Layer 4 of a small transformer language model trained on English Wikipedia (8 layers, counted from 0, width 64).
A neuron's activation on a vector x is GELU(gate . x) times (in . x), where the dot is the dot product.

Input weights of the MLP neurons that the questions are about. A number n stands for n times 0.0069.
n10 gate: 24 12 -31 32 39 -21 34 -16 18 10 -5 -37 1 35 -5 39 -7 -11 -25 -9 30 -6 -50 -42 12 -21 11 -36 -12 -22 31 11 11 -7 -18 9 21 20 11 4 -21 -6 11 6 45 -18 -9 20 27 -3 -45 11 13 -11 7 9 11 9 -18 0 16 18 15 1
n19 gate: 36 -31 3 50 9 10 -28 10 -26 -11 -11 -23 7 24 -11 27 9 11 25 9 16 26 18 35 30 -15 -48 -12 -10 -35 -2 -6 30 17 -18 -9 -10 -8 -33 20 -23 26 -1 -15 -15 -8 26 20 -9 -7 12 -61 -32 -8 -14 42 -17 20 -22 50 -31 -14 51 35
n46 gate: 14 -43 23 1 -2 42 -28 15 -10 -1 29 15 21 0 -14 -11 -10 0 16 -18 -25 -1 -29 14 -37 38 -22 -26 -14 38 9 18 23 23 9 7 18 35 1 8 -33 -19 -4 26 -7 30 -25 -20 -6 56 -11 -22 -34 -19 -24 -1 37 -13 -14 15 -3 -66 -48 1
n95 gate: 25 -13 -10 19 -3 -11 -32 28 9 -7 42 -7 26 -1 -2 3 -3 18 31 -5 -3 19 -9 -18 -9 45 -15 -41 8 3 -7 -13 49 -2 -13 24 22 -11 -25 -6 -1 -15 -19 51 11 1 24 20 18 15 0 -40 -35 -6 47 -10 17 -39 -31 -40 -43 -37 -13 12
n124 gate: 14 -54 21 -46 11 17 -3 -13 7 -21 11 17 -24 36 -36 33 2 -13 6 5 -29 -31 -4 -25 -8 9 3 70 -52 1 17 -11 -4 -27 16 16 -26 51 25 36 16 -1 32 -18 3 -11 -56 -12 -34 5 -11 -34 -23 -13 51 -26 -9 -14 7 20 4 38 -13 9
n181 gate: 15 8 -4 -10 -24 -38 18 8 26 -47 23 -7 -8 2 0 -12 26 -29 55 31 2 -24 -33 -14 -27 11 2 -2 19 28 -7 32 -33 -9 12 -43 -31 23 -5 -5 19 5 4 17 -27 44 13 -24 -12 -40 -20 10 32 49 41 -23 56 8 -51 -31 17 40 -15 31
n223 gate: -24 -41 -3 -1 -7 -26 8 -22 29 -45 -4 -4 -61 -47 -24 -21 -48 -12 13 -33 -29 -42 -40 -31 22 -25 23 2 29 35 -31 12 2 -25 44 8 -3 -23 9 4 -34 -31 -19 -51 76 -14 33 -1 -17 26 -34 -30 37 46 14 5 -2 5 7 -10 -15 4 -30 -17
n10 in: 15 14 -28 12 -8 -39 -9 24 14 30 3 -16 -22 19 -18 22 -18 -34 2 19 6 -19 -3 25 17 3 21 21 -12 42 9 46 -21 4 21 7 -35 1 -20 -3 1 -2 3 21 -34 -8 -3 -41 24 19 -2 -17 -27 7 -22 -6 -31 -25 32 44 -25 9 41 18
n19 in: 36 -6 -15 -1 -28 2 9 -5 -15 -12 34 -28 -25 20 -48 10 -17 -8 -8 -17 -1 -27 31 17 16 -16 -30 -6 -20 23 -24 -20 10 -55 -7 94 -27 11 12 -18 7 22 -1 2 8 -6 8 21 16 -48 -1 22 -49 5 0 50 -49 2 2 9 -23 8 -36 15
n46 in: -10 -11 34 -36 7 -36 -1 30 1 -27 3 9 52 26 37 23 6 21 -7 -27 -65 -7 -26 -2 36 -15 22 -29 -25 29 10 0 -37 8 -27 -52 22 -6 37 16 24 -2 28 -20 31 10 15 -4 6 31 -14 24 6 14 7 21 21 21 31 -22 -37 56 -70 -28
n95 in: 21 -14 -8 6 -30 -23 4 5 -28 15 -16 57 -24 -39 19 -14 6 10 -21 28 33 -21 -52 -48 5 3 16 23 18 19 -1 31 14 -1 -5 -9 -57 -17 -45 54 18 1 22 -42 -11 19 25 -1 32 -49 -38 -33 -19 -11 -10 17 29 16 -2 -18 7 -24 32 -17
n124 in: 29 -15 -4 -51 -8 8 6 -49 -31 7 28 -38 -12 66 13 22 -11 -4 -23 -34 8 -65 39 -36 2 7 19 25 -37 -41 34 14 -24 -12 -7 37 5 2 24 2 -14 15 -6 -4 3 8 -16 67 14 -18 29 -4 -25 39 47 -8 -20 19 47 41 -7 46 -7 22
n181 in: -6 -31 17 14 -9 -9 43 -28 2 -3 21 32 25 -25 16 -14 5 -4 -13 15 -58 -40 -4 27 -30 -45 28 8 43 -22 -18 32 -20 -14 -47 -30 -3 -1 27 19 43 5 -59 17 -14 -28 -32 -12 -17 29 8 -17 -66 -13 -16 -2 15 -9 -9 20 -6 15 -86 23
n223 in: 7 -59 -24 -11 -30 10 -6 -49 -29 -8 -9 -27 -27 14 -37 -15 -14 5 -23 -7 -26 14 0 8 -45 8 -64 23 -53 -15 -39 6 3 -44 -7 27 -27 31 54 -19 -32 -16 34 -25 26 -6 -4 39 -22 -6 32 -7 -9 76 -31 5 20 4 34 -3 10 9 -34 24

Each question shows a token from some text and the vector x that enters the MLP there. A number n stands for n times 0.043.

"Ch": 40 17 -9 9 5 10 12 -18 25 7 -2 13 -29 15 -33 48 27 -23 22 0 51 8 -19 28 -9 24 -54 8 28 -37 -11 15 0 -35 2 -4 -1 -32 -8 51 10 6 -10 -14 17 -61 2 -24 -5 15 -1 30 -7 1 -16 -8 -14 9 -7 19 -12 -16 21 -6
Which three neurons fire most, strongest first? n19, n10, n46

"'s": 47 -4 27 -8 11 23 -4 -10 -1 8 -19 14 24 -1 12 9 13 7 12 5 7 0 -12 20 8 -10 -1 -90 -40 5 -32 50 -20 -23 14 6 -21 -27 0 9 -9 17 -14 -21 -26 -27 7 12 30 -4 -18 10 7 -21 -14 15 -18 9 4 19 19 29 6 13
Which two neurons fire most, strongest first? n19, n10

" game": 61 10 -16 -27 -35 -21 -4 -14 11 46 -5 28 -12 3 15 -9 -25 -12 -24 -44 -28 4 -10 12 -9 -11 -2 -30 -11 4 -8 34 -22 -28 -14 2 -25 17 3 37 0 1 -8 -32 51 25 0 32 -5 15 -15 1 -14 4 6 -16 9 37 -9 -8 -11 -44 20 20
Which two neurons fire most, strongest first? n223, n46

"ip": -6 12 29 -35 1 6 63 12 -3 37 -13 15 -12 14 -20 16 -15 -31 -8 -8 -28 -2 8 17 -20 -1 -12 -4 23 18 -5 -7 -32 -10 19 -8 -2 0 4 -6 7 -8 -27 -8 -14 -16 -10 -7 -14 -42 24 59 -23 -1 6 -58 -11 7 19 -15 -6 -10 -11 19
The neuron with the highest activation: n181

" Andrew": 28 -21 4 -17 -21 24 14 -37 15 -15 5 -7 19 11 -27 15 4 7 15 -7 -20 -17 -32 -44 3 5 39 -53 -11 6 12 -11 -19 -49 -17 1 5 -5 20 37 12 12 -15 -10 15 5 -6 11 -25 2 -8 27 -2 1 -30 -20 27 -43 47 -21 -15 31 28 7
Which two neurons fire most, strongest first? n124, n223

"\n": 31 -7 -15 3 -31 -22 25 31 -2 24 9 56 15 -11 24 3 -12 -16 -5 -25 26 -1 -6 -21 21 27 10 -18 21 -22 19 29 -25 -12 -24 -3 2 -83 -8 28 4 11 3 -5 -19 -30 0 -3 13 0 4 -2 7 -29 6 -17 -21 3 9 -1 26 -17 8 -4
The neuron with the highest activation: n95

" baseball": 52 -6 -15 -1 -33 -7 -32 -20 -22 -9 -8 31 24 1 -9 -5 32 -34 -15 -40 -28 -14 18 1 3 3 -15 -53 -3 5 13 32 -16 -7 1 8 -31 9 46 34 7 20 17 -29 -13 19 11 25 2 14 9 -12 -36 -16 -40 6 -17 14 18 -10 -37 -6 9 23
The most active neuron and its activation: n19, at about 5.8

" of": 37 19 20 -26 -6 46 2 -19 9 35 -3 -9 26 -27 -7 1 29 7 1 20 3 6 11 -18 37 -21 12 -52 24 5 19 6 -29 -32 -17 -15 19 -16 -15 -23 3 16 -18 -29 -57 -30 -20 -28 16 9 -10 18 8 -5 12 1 -16 -4 -31 -10 16 48 6 -24
The neuron with the highest activation: n181

" town": 39 -20 -11 -25 -55 62 5 -40 -4 5 13 8 8 41 -29 -7 1 15 -27 -2 -8 -5 -7 -8 3 -9 27 -26 -29 -14 -18 29 -10 -11 -18 28 -55 -8 29 13 -22 47 -20 -37 29 5 -1 32 -3 -10 -4 0 -10 5 16 -27 14 6 14 -3 -18 -28 -13 2
The neuron with the highest activation: n124

" link": 47 -21 14 -25 -76 9 -3 6 5 -3 4 25 -7 20 -3 60 -8 0 -16 -29 -21 7 3 -6 16 -52 11 -31 14 -7 9 12 14 -24 -20 18 -41 -16 8 22 4 3 -14 -10 6 10 7 32 -34 -26 8 -7 18 21 -18 -4 4 10 16 -19 -53 -4 -7 15
The most active neuron and its activation: n19, at about 4.3

" after": 36 16 -8 -24 -19 9 4 -30 -17 40 11 28 6 -32 -3 12 10 1 -4 -5 10 -12 -38 -43 36 -9 13 -36 -3 -1 25 26 -15 -26 6 17 -11 -63 -38 21 27 2 -1 2 1 43 6 -6 -2 13 10 17 -10 -22 9 -38 5 8 1 24 -4 -10 -1 -22
Which two neurons fire most, strongest first? n95, n10

"°": 62 34 -27 -26 6 34 19 11 17 5 22 7 -11 -15 -17 -19 -31 23 -23 3 -36 -4 17 -1 15 -19 -16 9 -22 -30 -39 20 -3 -37 8 -9 -2 -17 44 33 32 -2 -28 -16 27 -13 -29 9 33 -30 4 9 -13 -9 11 12 -5 -17 -23 -34 36 13 19 -5
The most active neuron and its activation: n124, at about 1.3

" in": 26 3 3 -17 -32 51 -6 -5 -17 42 30 20 20 -4 -11 4 -13 18 -28 -6 20 18 -4 -28 42 -19 11 -26 29 2 3 39 1 -45 -7 -7 -20 -55 7 7 5 -3 -14 -21 -37 16 7 -3 20 -14 5 17 -12 -14 -11 -12 4 -8 -3 1 2 35 -3 -38
The most active neuron and its activation: n223, at about 0.23